Layer 12 of a small transformer language model trained on English Wikipedia (16 layers, counted from 0, width 128).
A neuron adds its activation times its output weights to the MLP's output. To switch it off is to set its activation to zero at one token and run the rest of the model.

Output weights of the MLP neurons that the questions are about. A number n stands for n times 0.00036.
n30: 196 15 -34 47 49 -82 95 75 -140 -157 -62 -36 47 -69 94 -165 85 88 -54 -22 39 -174 -159 44 107 -339 -99 64 -10 -42 99 284 87 35 -4 -4 -32 86 -7 -79 -56 -42 -55 -81 131 179 67 -96 -207 277 -196 -7 -43 175 119 -36 153 69 -97 -153 -160 47 4 58 -46 40 -61 116 38 -47 3 0 -109 149 88 -46 164 68 -70 -112 22 25 -75 52 -59 -78 3 -240 94 -331 -36 94 -195 139 -147 -255 229 -59 115 22 208 56 -55 14 64 69 -26 -145 -157 -28 43 39 -286 -14 89 52 -124 -114 52 -7 219 68 259 -215 78 -223 56 -208
n68: -32 14 176 -135 -3 63 111 -32 131 -62 29 32 249 219 11 74 -63 94 78 152 -145 -28 89 -91 15 -175 38 29 -10 -24 -161 -32 -14 97 7 25 -177 -143 115 -164 14 67 -135 44 -119 -119 87 -173 -76 83 144 -192 -38 133 24 -116 -215 251 233 -28 38 -152 -171 50 -98 53 -123 125 82 97 47 71 -183 107 72 -112 -79 -25 98 -38 -43 -155 -193 -178 192 179 -187 -68 -72 7 -312 -70 -114 84 103 14 30 -134 99 222 141 129 -29 24 -194 82 151 -82 -54 27 193 -135 -70 -172 166 24 35 -180 -116 183 15 154 -84 -63 42 61 -51 -17
n71: 283 11 -123 -10 -10 82 -140 -7 -41 152 82 -199 -150 285 109 -254 172 -61 -198 -17 -55 79 -52 -11 203 -213 51 52 59 -44 -148 24 80 142 107 -124 97 127 -50 -31 14 110 20 93 -93 150 34 50 52 93 21 -171 -117 -11 -193 -110 -35 -63 -24 -127 -64 146 -157 77 107 -73 45 37 -208 46 -219 177 -32 -49 -25 -14 -74 -124 -25 -71 264 -229 7 110 30 -134 29 -77 -247 150 67 -4 112 14 250 38 36 -24 10 82 -56 -41 28 -44 -193 112 187 -87 -63 -81 65 61 79 38 -138 -17 83 80 -168 -3 -190 103 -191 -90 -207 39 57 -3
n118: 108 -22 -72 -177 -239 118 191 148 -120 35 63 65 -18 -48 33 34 -43 131 -219 -317 -22 -18 58 52 48 -5 81 64 -79 -53 -167 166 -54 400 -44 64 -162 -7 -10 -14 -74 163 -21 -85 385 -38 21 -35 -30 48 64 -21 -152 176 14 -82 -150 7 119 171 31 -144 170 -182 -14 112 233 -57 -98 -80 -62 29 -69 -124 -26 139 -123 -107 -63 0 54 -212 143 -188 7 -172 88 -201 -11 -29 62 -105 169 -82 -49 167 -107 14 -129 118 27 -57 84 159 36 -25 -33 -270 -109 63 50 25 138 139 -7 -159 161 -83 63 46 -209 0 -152 50 50 0 -52 -10
n124: 20 -337 -8 65 -139 149 -176 61 76 20 79 0 -94 91 136 -349 -4 4 171 4 -110 24 -107 -29 193 -73 12 -17 12 -140 -112 233 -58 135 -25 36 110 -149 156 -139 172 -275 97 96 73 -149 282 180 171 -155 -125 318 150 -62 -112 -28 114 12 43 64 -83 -12 16 -132 -121 307 -61 100 130 4 -23 -25 -120 239 -158 -20 -83 141 29 -131 -73 -170 202 67 -83 -57 -85 206 -163 -135 54 -174 85 -186 75 -294 -70 -277 177 75 -162 -184 -99 -92 -170 -156 -340 -8 128 -126 -44 -152 -28 117 20 125 8 -47 -114 -71 -180 -137 31 -4 -4 133 39 -138
n142: -232 -201 10 7 25 -65 175 -22 57 99 -153 81 15 74 4 0 223 122 382 -44 22 108 172 -172 -11 -470 -18 15 -3 143 69 -95 -103 103 112 221 -167 4 84 -44 -89 -8 31 120 0 -56 309 -136 -234 0 209 -221 -221 -22 21 -167 86 -33 88 47 141 26 -26 7 -112 0 -91 118 49 37 73 -212 181 -96 112 -126 99 65 -67 -219 95 -30 -119 116 -7 -159 96 66 -64 55 15 -133 -8 -11 -32 -238 -236 102 32 108 -98 82 -148 -82 33 -96 22 67 14 -95 -25 303 75 90 29 -105 -79 28 95 -81 -111 22 -126 -76 -181 -7 -39 67
n149: 80 -129 40 87 -99 -3 -3 -238 79 129 43 -240 60 106 254 -33 -163 -141 -59 -213 -21 -173 35 179 -197 47 55 -350 30 31 99 -28 -78 0 186 -3 140 175 50 25 -27 59 -133 -50 41 -44 -90 -74 -3 -63 -76 -93 87 36 21 35 247 46 -24 59 17 -189 -60 81 21 126 7 117 0 18 84 91 142 -88 71 41 136 73 -64 38 -175 -135 -3 43 -20 -118 122 25 -58 56 18 -98 -29 -24 78 111 -30 -244 -217 -57 331 41 -78 24 -76 85 -92 -84 -3 -74 -24 7 -155 -173 -279 7 -152 269 7 -78 22 -288 -173 59 132 -221 -81 98
n261: -18 199 10 61 -144 -43 177 -116 -46 84 236 -167 145 -128 157 211 -121 11 148 65 11 -136 -156 -74 74 206 258 -79 220 -11 27 11 -149 -106 -118 -54 18 31 -14 207 53 61 158 208 50 -52 -111 0 -67 186 -54 -96 43 -84 7 54 61 -172 -59 -132 0 -36 91 -80 0 69 -76 -106 -140 47 173 90 -175 -212 -4 -75 -120 -111 26 -54 -22 -161 229 52 133 61 123 29 18 -116 110 -105 -211 -168 -179 4 -72 38 -52 -33 140 89 238 -245 -11 62 66 -76 -99 -171 -246 170 146 118 -101 104 75 -59 28 144 91 -57 -101 155 4 -162 265 38
n288: -15 56 17 -95 168 58 79 99 25 -25 0 -4 191 26 -81 46 29 22 172 -132 -4 11 37 293 83 165 172 -286 -153 -252 -17 161 -188 114 165 58 77 -14 -109 63 -302 -23 -38 162 -109 127 -83 56 -102 160 -182 -94 -163 41 150 -240 90 0 99 -7 78 -180 -41 -133 142 -11 -22 97 -57 81 -21 37 7 189 -52 -29 -32 22 -75 -63 -403 -89 -113 -60 -39 127 -169 -226 236 88 7 195 -57 -112 -82 235 -150 -121 -60 19 126 -14 -41 -32 25 115 7 39 14 99 54 111 54 142 -160 130 58 -35 39 4 -254 22 130 69 29 -216 -184 -198
n305: 29 -99 -120 68 -228 32 9 45 60 19 -86 6 -68 95 -65 13 -95 177 -125 -71 -16 26 0 -142 -139 -289 19 -185 28 104 -146 -106 301 -88 33 26 45 -62 22 -10 60 88 178 13 -121 145 -48 -179 -141 -25 115 125 -10 -33 -107 -3 -90 10 40 -54 221 135 91 -3 32 -65 -10 6 87 26 -58 -48 -78 71 85 105 19 -105 75 -52 -3 -248 -96 -23 228 77 15 -65 91 -19 81 -67 3 220 56 -191 -18 -72 -165 -69 149 98 -108 -354 -32 -110 -78 -77 -122 -93 -45 -76 108 -92 102 -49 -73 -22 -84 78 -27 45 -274 -22 19 -206 115 65
n307: -40 -161 -63 84 78 163 18 88 -82 -21 -142 133 -129 -152 -11 126 87 7 183 -260 88 -102 129 23 0 -38 18 55 118 -140 -52 -169 -89 -168 -49 -356 -37 53 -32 33 86 -243 -115 45 141 -172 51 -28 17 37 -134 -52 -63 86 186 47 206 74 -220 -87 46 -22 -85 -11 109 -55 -55 -61 -85 -281 347 -62 -4 -26 -15 -296 -96 -149 -86 201 77 -56 58 -101 -99 -22 -7 -122 -29 -275 -178 -76 -46 54 -18 -43 24 -64 135 -320 157 83 26 -158 36 211 82 32 76 88 -33 -36 -47 232 -106 -214 -11 -158 25 -14 89 -167 95 77 -69 -48 -11 21
n319: -100 -152 -42 48 -74 135 111 -68 -110 219 -54 150 -4 -8 12 -202 274 71 -393 145 -212 -68 -158 -144 21 -12 8 -39 54 -59 -198 85 154 -31 -25 -212 36 39 -77 -32 75 -55 238 25 80 -216 87 150 34 131 24 252 -105 114 39 152 -176 -57 121 195 -62 16 -133 61 64 -24 136 162 -54 -150 -239 -109 -142 -256 -45 44 55 203 -234 207 -44 126 403 -103 -66 96 -46 -183 86 40 -37 -13 17 -36 86 36 73 -140 -140 -8 -22 -134 -155 308 44 -89 -123 4 214 43 88 146 -166 -120 -92 -212 12 -19 78 -219 110 -48 -139 -72 80 233 -140 43
n368: -53 27 45 -194 0 -89 -36 -274 -46 -136 -85 -24 -90 61 222 -87 46 -121 17 107 123 99 87 -14 -96 235 -82 -256 -6 -196 -101 -3 17 39 -174 0 209 19 -157 228 196 207 54 51 -86 -144 -76 61 -12 105 93 79 -101 88 -104 -93 15 -57 -29 211 -158 174 107 67 -222 84 -27 29 32 155 -86 -63 61 -10 7 158 65 -53 313 -14 97 41 -195 -48 -55 33 47 -64 52 40 -142 -76 45 139 -49 -30 70 210 -71 14 -11 -85 57 -118 99 215 -95 176 -60 -81 56 -85 -43 60 60 6 56 -19 35 36 56 -241 -90 53 -182 58 -174 55
n392: 162 52 141 -25 -32 125 85 -33 39 -123 103 44 65 -110 226 -132 -29 252 -14 -83 -86 179 -124 -211 -15 -249 -173 69 89 74 140 119 4 81 52 118 86 -3 -221 33 7 -171 -41 -264 -25 3 68 -14 74 -12 -111 -45 -98 -66 -176 -83 -73 -223 -42 -68 -63 18 -109 -87 -233 -130 115 188 -63 117 -21 -163 -128 -175 -15 214 -88 54 44 105 36 169 172 78 112 -215 10 -358 70 101 128 -34 -64 93 11 -175 -158 108 -332 -37 85 14 11 99 -25 0 7 -83 -79 150 75 7 -53 -140 -79 -97 -179 -83 80 -119 38 225 -66 43 50 -70 -181 -91
n418: 193 -12 -68 67 -65 157 12 -222 85 23 -73 -100 48 32 52 -12 176 140 -36 -32 51 -141 -179 -195 -134 368 62 76 79 -206 -221 -87 108 35 -36 -4 158 263 61 -44 -27 -134 -151 -342 -129 27 262 42 63 -186 -39 293 232 -60 112 98 191 144 188 -94 -8 36 -227 -68 24 -32 -32 -19 -19 188 -49 63 -120 24 40 -133 193 -106 -194 -153 -321 20 8 101 12 59 -183 -124 46 -202 188 33 33 -180 -89 -121 189 38 126 16 183 105 16 70 -55 148 -24 -76 -68 115 51 116 93 137 -43 -87 24 -103 31 -227 -62 -129 307 122 259 181 149 -53
n491: 98 -97 225 131 42 25 -164 -36 -107 -117 45 -11 -215 -92 173 -129 -18 111 36 80 109 -87 -114 116 138 115 -21 75 131 61 14 -84 37 245 -141 -108 174 259 -73 15 -239 -184 62 228 -7 38 -65 -178 139 29 -187 -180 -236 -7 -146 -90 29 155 -46 -25 74 124 33 -33 -76 161 -105 -36 46 -176 84 160 -125 15 26 -90 202 -29 78 -152 135 22 -36 56 -7 79 185 180 46 7 -169 -68 121 -7 57 -122 -73 194 63 7 -109 -93 59 54 -4 -165 -30 171 -17 -25 140 -50 215 115 -203 -7 -25 -367 77 18 100 -155 12 29 -199 156 109 -67

Each question names a token from some text and the token that comes next. It shows the activations a of the neurons there, in the order above. A number n stands for n times 0.011.

Then comes g, the gradient of the next token's log-probability with respect to the MLP's output, scaled to length 1. A neuron's effect is roughly proportional to its activation times (output weights . g). A number n stands for n times 0.00077.

",", then " such"
a: -22 5 4 -58 2 14 52 38 0 -13 -2 23 24 4 -4 3
g: -24 -126 87 -53 211 -24 53 167 32 -178 -101 183 -20 -36 -153 -81 -214 -86 -284 -26 -61 134 -2 50 -10 -65 -115 -38 -35 40 -90 170 17 199 63 133 3 -198 137 73 -119 86 166 -201 -194 118 263 73 -9 -106 159 230 87 -149 -97 56 97 -60 50 9 60 -160 12 129 53 -113 -21 -127 51 117 161 -173 -114 -60 -63 79 35 223 -107 7 -30 64 -209 13 19 -63 6 142 7 91 20 -136 93 184 14 101 -82 -52 35 155 128 68 -89 -102 -192 17 56 161 -12 21 -42 -27 160 219 -220 85 -73 -95 74 -101 -63 118 96 68 4 -153 -113 78
Which neuron, switched off, raises the next token's probability most? n261

" in", then " 1988"
a: 9 -8 -33 12 20 -77 -17 -15 7 -55 -9 9 -20 3 2 101
g: 205 86 -123 -74 -114 -158 130 -63 -79 -297 -42 10 -130 -64 222 24 -60 -72 -5 -30 225 -108 -207 223 20 82 116 -112 -12 -263 -30 -136 99 -101 86 -126 30 89 161 -71 -61 101 -148 51 -37 83 -169 -157 -147 81 16 -166 -62 -56 -62 -13 -41 151 44 -99 -7 -137 -19 201 197 40 205 49 139 190 -126 152 -24 2 -168 119 -5 -13 114 -33 4 78 5 89 -186 -58 -46 55 -214 227 -7 108 -55 17 34 -169 -167 52 -13 -10 3 -265 10 75 -122 -36 -165 41 172 -81 14 7 83 -66 -86 -57 -171 2 111 4 -110 -113 5 -124 85 102 66 -93
Which neuron, switched off, lowers the next token's probability most? n491

"nu", then ","
a: 5 -4 -1 1 0 17 3 -8 4 15 -3 -16 12 44 -5 -100
g: 296 -59 87 98 74 -47 2 161 129 36 34 26 -74 62 142 -93 13 112 106 161 -154 164 -3 88 -175 -56 -21 200 -100 -75 11 -243 4 -15 100 112 79 49 -208 121 13 -56 -41 -9 83 21 -149 45 198 -153 86 -46 171 -200 -188 191 -69 53 127 79 29 2 -119 209 70 63 -148 -42 174 35 -90 -44 -55 -68 115 24 46 18 -5 74 174 60 129 -145 -104 -184 -10 -101 -78 -60 37 -9 5 167 -261 70 185 -42 -20 349 -103 -8 22 28 -15 -65 -3 -102 -10 47 154 53 -161 198 -101 51 25 51 -110 13 -254 -73 92 146 219 9 -65 -42
Which neuron, switched off, lowers the next token's probability most? n392

"13", then "37"
a: -2 -9 -1 3 12 -6 4 -25 -8 4 -12 -15 -10 -13 -11 139
g: 80 102 -97 -111 10 -14 25 -94 -140 -177 57 149 -54 146 -118 33 -159 98 202 221 -181 -132 -181 44 -132 -77 180 -32 152 17 68 -86 57 16 -46 89 -67 -21 -14 -125 -35 -138 -196 -127 -111 70 44 -89 127 56 -196 -152 -191 26 -11 12 56 9 -136 -54 23 49 -240 -80 -113 -70 21 -6 -11 77 -132 -108 -112 125 279 39 251 -104 234 -193 -30 -45 -228 40 -106 4 46 151 -55 103 57 -28 50 14 -58 -166 101 -129 -11 -46 100 -15 -40 152 -137 -155 216 -34 44 152 1 -149 134 -20 -24 109 110 -120 96 82 -42 -10 -119 64 -217 188 98 -132
Which neuron, switched off, lowers the next token's probability most? n491

" company", then " Gold"
a: 0 -5 73 0 26 16 -3 54 -2 -2 0 10 -10 6 1 -10
g: 41 144 116 86 82 29 -161 196 -103 -334 12 32 54 74 78 171 -103 -204 -17 -92 -102 66 93 -98 291 31 -20 175 81 8 55 144 -99 49 -67 -151 -60 106 56 -98 -177 77 -139 50 -108 236 83 -83 42 -2 -5 -162 76 -93 141 11 103 172 -6 -145 69 197 -39 -143 20 90 105 172 -22 -124 -179 134 -19 97 9 -46 -83 -139 128 -67 -86 -140 127 -12 38 5 236 -112 167 122 68 214 -131 -32 17 41 -104 93 116 -173 6 94 -6 -54 -119 -154 -14 -95 -79 203 142 -91 -18 -116 -11 82 114 123 28 -35 82 190 53 189 -87 146 90 -14
Which neuron, switched off, lowers the next token's probability most? n71

".", then " In"
a: 12 36 2 -12 -3 18 -2 0 -14 -15 2 2 -9 7 -2 -2
g: -123 -24 -130 8 -86 114 -37 -62 -56 -90 -230 -107 116 33 162 -60 18 -42 -89 95 0 -54 172 -123 -63 135 6 -73 20 -64 -113 37 -122 -200 -66 9 -99 112 -34 -41 125 77 -130 -4 -201 212 155 -101 -58 111 183 -53 155 124 -72 63 65 -98 36 -47 -41 30 -52 8 105 41 -118 136 -172 146 -167 -109 41 -189 -7 23 -133 131 -49 13 -247 -247 -246 195 79 107 -12 -306 106 221 -32 176 19 68 -61 -62 113 -56 81 99 67 28 -24 -6 1 73 249 -205 54 -35 60 37 55 82 107 -84 -55 50 -121 50 -280 -109 -133 72 -39 -156 -164 87
Which neuron, switched off, lowers the next token's probability most? n68

" joint", then " chair"
a: 12 2 13 -6 -75 26 -1 4 2 1 402 -22 60 5 2 3
g: 67 21 -170 -180 58 117 103 165 -11 32 92 82 136 -161 91 136 103 3 79 -10 -80 39 -20 -240 61 -45 11 75 -69 -133 101 -4 -158 -267 -15 54 148 113 -28 -70 34 89 -103 -193 83 -107 85 -118 -23 147 37 18 187 -121 -49 49 116 -220 -229 32 111 136 -199 10 -92 -176 106 -131 175 71 96 5 56 -95 64 -65 -24 -8 -139 51 8 125 66 112 -7 118 81 131 26 212 48 97 -130 66 77 -132 7 82 158 -71 -90 -23 -15 2 -81 -11 -300 -68 160 138 32 157 24 -120 -240 -68 89 -129 -21 -58 -83 242 -52 -126 73 266 94 -175
Which neuron, switched off, lowers the next token's probability most? n307

" educational", then " path"
a: -175 1 -31 -1 21 1 10 19 20 13 -6 10 -5 -5 -1 6
g: -29 155 117 -36 3 -18 -67 77 -83 148 -123 18 67 -231 -458 -63 22 -255 -45 -33 -35 -7 -158 31 24 -48 115 61 71 -10 22 -138 27 106 -77 17 -9 -145 -43 139 53 98 136 -101 109 -142 164 -42 73 -181 -71 -142 52 -87 31 28 0 89 103 107 6 -111 37 -97 -30 -73 -106 -91 109 5 -73 -58 152 42 -63 -120 42 159 96 -47 -108 -72 230 0 177 37 38 124 84 84 -138 -116 -177 17 169 -119 -111 -36 -123 -46 75 -73 -20 105 200 49 235 352 -31 73 33 -194 53 135 74 41 64 -139 109 70 122 30 -12 -129 211 -94 -200 -81
Which neuron, switched off, lowers the next token's probability most? n30

" in", then " 2019"
a: 4 -7 -55 12 10 -117 -145 -29 2 -57 -3 -8 -17 8 29 143
g: 101 30 84 43 -165 184 -93 -25 -108 -43 151 36 113 278 160 -21 -197 -90 258 -44 61 64 -183 77 -71 79 -29 -2 213 -161 -116 14 -1 -163 78 58 72 108 36 -73 -34 69 51 -17 -52 -116 -136 24 226 26 -218 151 39 -127 -47 -127 -37 -42 -36 -224 -53 12 78 -49 48 -33 259 215 -178 76 14 103 132 186 -115 -11 -48 75 -64 13 -8 150 102 174 80 -61 81 -70 -126 192 75 215 -122 112 73 253 77 23 150 35 -25 -92 -6 -12 225 74 -46 202 185 -88 -38 97 -60 -84 166 52 -45 131 -81 -3 158 57 62 -59 -9 145 79 75
Which neuron, switched off, lowers the next token's probability most? n142

" government", then " offices"
a: 4 9 -23 10 -47 3 -3 88 7 6 -2 -10 -1 -277 0 7
g: -260 -131 161 -45 -39 88 43 -52 93 -61 77 3 -90 -194 -8 -72 -8 -130 162 43 -166 -152 260 -5 122 -44 -23 52 77 47 11 -117 -139 -229 119 -115 -30 6 16 24 21 32 -30 -252 -42 -36 -137 36 -128 101 -116 -14 84 96 -15 -82 -12 -352 34 43 238 25 31 -27 -191 107 81 -107 256 12 13 109 -125 -79 -138 72 -112 -12 92 -42 99 63 -75 136 -94 167 52 62 -87 96 195 47 -90 -239 -128 -51 -134 -106 28 -72 1 105 184 -151 83 141 -250 -296 72 39 -31 25 59 -39 -167 -26 47 123 32 45 48 -87 -96 31 -151 -114 90 -68
Which neuron, switched off, lowers the next token's probability most? n261

".", then "\n\n"
a: 4 68 1 -10 -5 7 0 34 -13 -1 7 0 -8 3 -10 0
g: 145 120 96 105 188 1 -147 -39 -73 -56 158 -33 -208 145 44 -43 17 52 16 125 -161 181 -49 67 -29 7 -92 29 -47 -6 168 -114 -51 62 -54 124 207 72 76 52 268 -109 -80 -62 280 -49 -222 145 -13 61 -75 116 -93 -70 -223 -148 -322 -22 24 -21 45 112 148 -52 -62 -210 -181 -25 126 -21 68 105 139 61 -26 -115 98 -13 102 -36 108 279 115 -219 66 -38 -50 34 106 -39 -15 -59 -42 -26 59 232 -170 64 80 -28 86 -216 -82 144 129 62 -100 130 119 55 -44 5 -89 -23 33 58 -109 57 247 -20 -4 43 -87 -150 166 72 0 -48
Which neuron, switched off, raises the next token's probability most? n68

",", then " pe"
a: 28 1 -6 -117 4 11 24 -1 -3 -16 2 18 -3 6 -2 0
g: 34 -66 -36 173 -73 2 -195 -15 66 -49 -127 -135 -38 -16 1 28 -86 94 -85 -201 -172 -67 -18 5 -94 -24 -95 134 18 -248 45 11 -155 -52 -70 193 90 -18 -76 43 -136 -62 -10 137 -182 21 87 101 64 -24 -21 -85 102 -186 9 158 50 386 44 46 167 75 25 -229 18 -127 224 -113 -80 68 -164 15 88 -8 99 0 -90 -31 -78 52 -248 113 -137 63 70 339 138 274 158 -82 221 -119 -82 -17 0 82 41 -61 18 15 39 68 -172 -170 120 46 -50 -28 -2 33 -190 73 53 -121 -23 79 -101 -33 32 34 91 -65 -87 25 -303 62 36 56
Which neuron, switched off, lowers the next token's probability most? n118

" as", then " saying"
a: 2 15 5 -2 10 13 -35 0 -2 -7 132 2 -2 -1 3 -6
g: -49 25 -139 33 117 75 -11 -159 -14 -13 39 -106 23 158 240 175 -149 149 0 29 29 -55 -14 9 -158 24 -28 -104 278 18 -40 166 -127 32 38 134 -90 40 -212 -51 125 -12 59 -56 121 29 9 -143 135 -41 -171 0 -94 66 120 -142 27 -140 141 -52 140 178 63 26 -8 -21 -70 142 -89 -16 -31 -71 26 -96 11 207 -13 -205 -203 -114 140 -52 35 116 117 -97 -215 99 9 69 -105 20 -136 -252 -31 -102 -145 -44 -110 53 14 103 -132 95 -2 -191 98 94 -18 192 140 84 -19 170 -34 -36 107 177 -81 14 206 -20 -438 90 41 118 26 22
Which neuron, switched off, raises the next token's probability most? n307

" by", then " fire"
a: -23 -7 -9 28 1 32 3 1 14 -44 2 -24 -21 9 10 -3
g: 27 -74 -9 141 -69 83 215 15 -36 -44 40 30 132 -53 -219 3 -78 -45 129 -69 -7 81 -117 47 -247 147 -177 -334 -71 83 83 76 -8 79 -77 22 -11 -18 92 249 13 126 36 112 207 264 -16 96 4 34 -55 143 77 -128 -51 -410 148 20 25 -157 101 -95 98 160 128 46 153 133 229 43 -1 79 84 -70 4 128 -1 -125 -68 34 -201 91 -181 -18 -91 112 -84 108 91 -77 187 144 16 31 42 95 -144 -7 3 -99 46 -234 -33 40 23 56 -184 -96 -35 -54 -10 -20 141 32 -47 -58 -101 35 -83 -45 94 -152 -142 93 151 1 147 -59
Which neuron, switched off, raises the next token's probability most? n305

" a", then " context"
a: -8 1 -157 1 -11 -34 -6 27 19 -30 -5 3 -23 -3 9 -8
g: 42 34 64 -199 62 65 -34 -63 -70 -10 -54 43 39 54 -233 143 -253 176 -324 -58 143 -65 165 31 140 61 -23 109 198 -109 16 -231 -96 -5 -79 53 -188 -90 -32 229 155 107 55 87 -94 -53 82 -136 -2 -127 -42 158 151 -142 97 -58 257 -1 -4 -13 61 -47 11 -72 68 85 -60 -80 42 -128 150 -125 66 -132 128 -42 45 46 -72 73 13 -76 -99 22 10 4 -103 249 26 -168 30 57 10 69 -87 -98 -46 198 116 74 -99 -54 -51 225 18 -155 -35 276 175 101 47 -198 47 89 -34 -34 107 11 95 -200 -254 167 -5 -51 -63 -16 -94 -1
Which neuron, switched off, lowers the next token's probability most? n71

" industrial", then " her"
a: -202 -3 -29 4 -3 13 -4 17 15 6 3 2 11 -3 0 -2
g: -23 151 -74 -249 194 -1 29 152 107 -165 -77 -212 -138 -27 183 -103 24 3 -113 -206 -23 -218 80 -157 -111 83 27 -46 39 -24 -89 -118 2 -274 26 186 8 60 -277 -116 -49 -112 215 -137 118 -60 -14 -69 11 -122 -168 -232 26 -263 89 127 53 58 -4 7 110 92 -98 -94 8 128 -24 18 32 54 24 -16 12 21 268 82 15 -103 -76 -7 -63 -212 -151 17 83 -117 180 -127 -33 12 135 -227 -84 79 2 -49 68 166 26 -107 -110 -69 -99 -85 -23 -52 19 -55 -69 10 -76 -25 177 -122 -28 75 -45 58 -54 70 -171 -18 186 -45 17 -100 216 -159
Which neuron, switched off, raises the next token's probability most? n30

" 1970s", then " the"
a: 3 1 -2 -93 1 8 31 -62 -16 -2 -1 11 -7 6 5 89
g: -53 74 78 -20 40 217 -88 122 -20 8 -73 25 -14 -139 37 5 114 156 39 -255 291 -135 126 -171 140 -48 61 184 -113 4 -56 214 -119 42 68 -243 -127 62 66 67 -113 1 119 49 -20 -41 321 21 85 -159 -117 67 34 110 73 25 291 -55 -107 -56 16 -85 9 -103 -19 -108 45 -26 -183 -92 15 74 86 218 94 -15 -82 -97 -88 15 96 -48 -116 -126 36 18 107 33 -77 -129 -230 -52 69 -85 122 -198 -39 -26 124 -209 51 16 44 -36 -118 -74 22 74 70 -113 -96 84 139 -79 -165 -11 117 -155 260 145 -30 41 154 167 -205 -18 117 36
Which neuron, switched off, lowers the next token's probability most? n491

" in", then " May"
a: 4 -14 -157 -11 19 -42 -5 -30 8 -94 -2 -52 5 2 160 50
g: 125 -58 103 -157 -178 66 -157 35 -147 187 -246 -176 85 65 -254 -32 165 57 -55 245 38 126 -75 -134 28 30 -81 47 -46 -80 18 1 -173 122 -324 60 -227 124 -47 -102 32 146 97 -35 -107 97 -40 -34 -91 6 -23 -32 30 -115 60 14 -138 115 147 -78 -167 130 -175 19 -88 168 -46 13 86 -12 -58 -22 -84 -232 157 -25 -49 -71 -68 -128 -100 -213 -135 165 -100 -41 -67 198 123 175 80 17 90 -130 -4 6 -133 113 64 85 11 -20 -202 6 -73 0 -68 -117 28 -3 -68 -85 145 4 74 54 -1 188 -64 110 45 -149 42 -24 290 116 -117 44
Which neuron, switched off, lowers the next token's probability most? n418

" known", then " as"
a: -1 12 8 0 20 19 -1 1 1 1 44 24 134 -17 5 0
g: -43 38 76 219 -75 128 145 131 6 -89 154 -62 -10 65 66 -55 138 56 -48 -135 -99 -36 8 24 -74 153 -82 -20 23 157 126 31 -14 -163 -117 238 16 205 32 104 -159 -28 -34 72 111 40 -4 135 -59 -131 -155 200 88 105 54 145 102 244 -102 -67 -54 31 -139 -167 4 20 55 -10 -94 -31 -84 136 -107 -50 -133 -289 143 -162 -28 -26 116 55 -57 -87 -263 75 152 142 -167 81 -59 27 -168 64 -58 159 28 81 25 -48 163 116 -88 25 -125 -91 164 -175 105 -36 -169 150 183 60 74 -155 -24 56 -81 206 14 179 50 -113 -176 120 -67 -209
Which neuron, switched off, raises the next token's probability most? n368

" and", then " Ra"
a: -53 4 -7 10 -6 12 14 2 5 -16 0 5 -31 5 8 1
g: -229 -15 -103 49 -46 11 -112 87 69 116 151 -42 -60 -176 160 -134 39 -199 185 256 -142 130 -57 106 -240 8 -103 -63 -12 51 -37 -5 273 -33 248 87 -120 0 104 137 -149 101 -160 -64 90 -5 -198 116 173 -152 44 67 -171 -117 70 94 -30 21 54 -86 3 6 -165 -56 -196 125 2 6 -1 57 -209 40 -71 -142 -69 92 -59 -34 86 -191 55 66 -65 48 27 42 61 96 -197 213 26 -223 -58 -42 -11 -82 43 -120 -88 110 110 192 117 -45 -141 -132 -33 165 -48 28 -37 -146 -107 36 -185 85 25 148 -57 66 217 161 -24 -57 -56 -102 -11 74
Which neuron, switched off, lowers the next token's probability most? n30

"ti", then "t"
a: 1 -7 8 86 -3 81 -6 -19 -8 -5 24 -8 -23 14 3 0
g: -31 -50 3 104 -80 -111 89 -141 -70 6 88 175 229 96 45 71 -71 -58 -28 196 -79 14 -10 161 -49 168 37 -133 16 42 196 12 -1 123 127 27 51 -116 -182 30 -173 100 82 17 -21 67 253 -96 75 -76 -7 26 -78 71 190 -41 48 -27 45 95 7 1 173 -33 -270 -97 67 -136 134 101 116 16 -98 57 -27 56 41 85 -6 -104 127 -69 -63 -59 -5 -128 -205 -101 88 -89 10 -91 -103 133 -118 95 -44 258 33 -266 123 -169 84 -204 15 104 214 -47 128 -61 10 59 -183 -30 -38 -7 227 88 -130 -37 258 107 134 216 -122 -270 -115 47
Which neuron, switched off, raises the next token's probability most? n368

" the", then " Community"
a: 13 3 2 -12 7 27 5 24 18 -135 2 -4 -20 -2 -3 -8
g: -167 -101 40 228 54 -90 63 -66 -33 32 224 0 202 4 99 21 -85 -182 25 39 263 19 7 -76 -94 -27 -215 27 44 -129 -134 -56 -50 35 -338 -133 -78 3 -11 42 -55 -17 -42 174 38 -66 -38 -24 202 -120 -247 -122 -98 -3 69 74 -67 98 112 -18 -132 79 -12 56 235 -80 81 25 107 93 77 -29 -2 -26 -1 19 -72 -27 -63 44 -109 142 -242 28 34 -88 124 80 -97 179 51 -63 1 -148 -244 78 144 -1 105 -314 158 103 -206 85 91 -35 8 -114 119 75 33 138 -268 40 6 64 -52 -167 81 -82 -62 46 185 -57 47 52 -142 179
Which neuron, switched off, lowers the next token's probability most? n305

" final", then " can"
a: 9 -7 4 -18 24 -10 -7 -9 4 0 -16 225 -4 0 -16 -31
g: -73 158 149 -85 -64 -82 -56 96 43 -73 -21 215 1 31 35 -129 -76 122 46 -78 132 -154 -75 139 -44 -62 113 56 -16 -92 67 103 153 19 -220 -112 123 -177 160 45 -33 10 -142 -12 -135 -267 -104 42 13 -271 65 41 43 -197 -154 -110 5 -66 58 229 -38 -238 79 -111 233 -239 102 23 61 108 27 16 -100 25 78 116 -20 20 24 39 -107 -17 28 -96 -93 120 -53 -169 53 -247 -181 0 35 113 32 0 -191 183 -203 20 -155 -209 64 147 -107 199 -90 25 -35 -60 -86 109 -62 -126 -48 -36 54 27 43 125 112 134 147 169 19 -155 -123 -59
Which neuron, switched off, lowers the next token's probability most? n319

" the", then " 42"
a: 13 6 0 -3 10 21 -9 0 1 -107 -2 5 -25 -2 3 26
g: 137 -16 144 57 -17 18 51 -63 -3 169 126 -32 -66 146 194 -82 -35 -35 -107 -17 21 -203 -200 181 146 -9 -29 211 43 5 74 56 192 71 -124 -43 18 144 194 -164 -130 4 -217 198 -112 75 -23 -61 -67 58 34 -90 -165 186 -43 -153 -51 207 -117 23 -22 54 -62 84 -17 101 -117 15 -73 98 -47 109 4 41 321 115 39 -202 257 -130 320 56 16 -52 12 24 13 -162 -221 -78 51 184 90 -125 50 87 -39 -54 -160 153 -71 173 -27 -26 -67 11 137 -139 157 -43 -49 38 102 -99 73 -1 118 124 167 -58 -62 -48 93 -95 -48 58 149 -90
Which neuron, switched off, lowers the next token's probability most? n491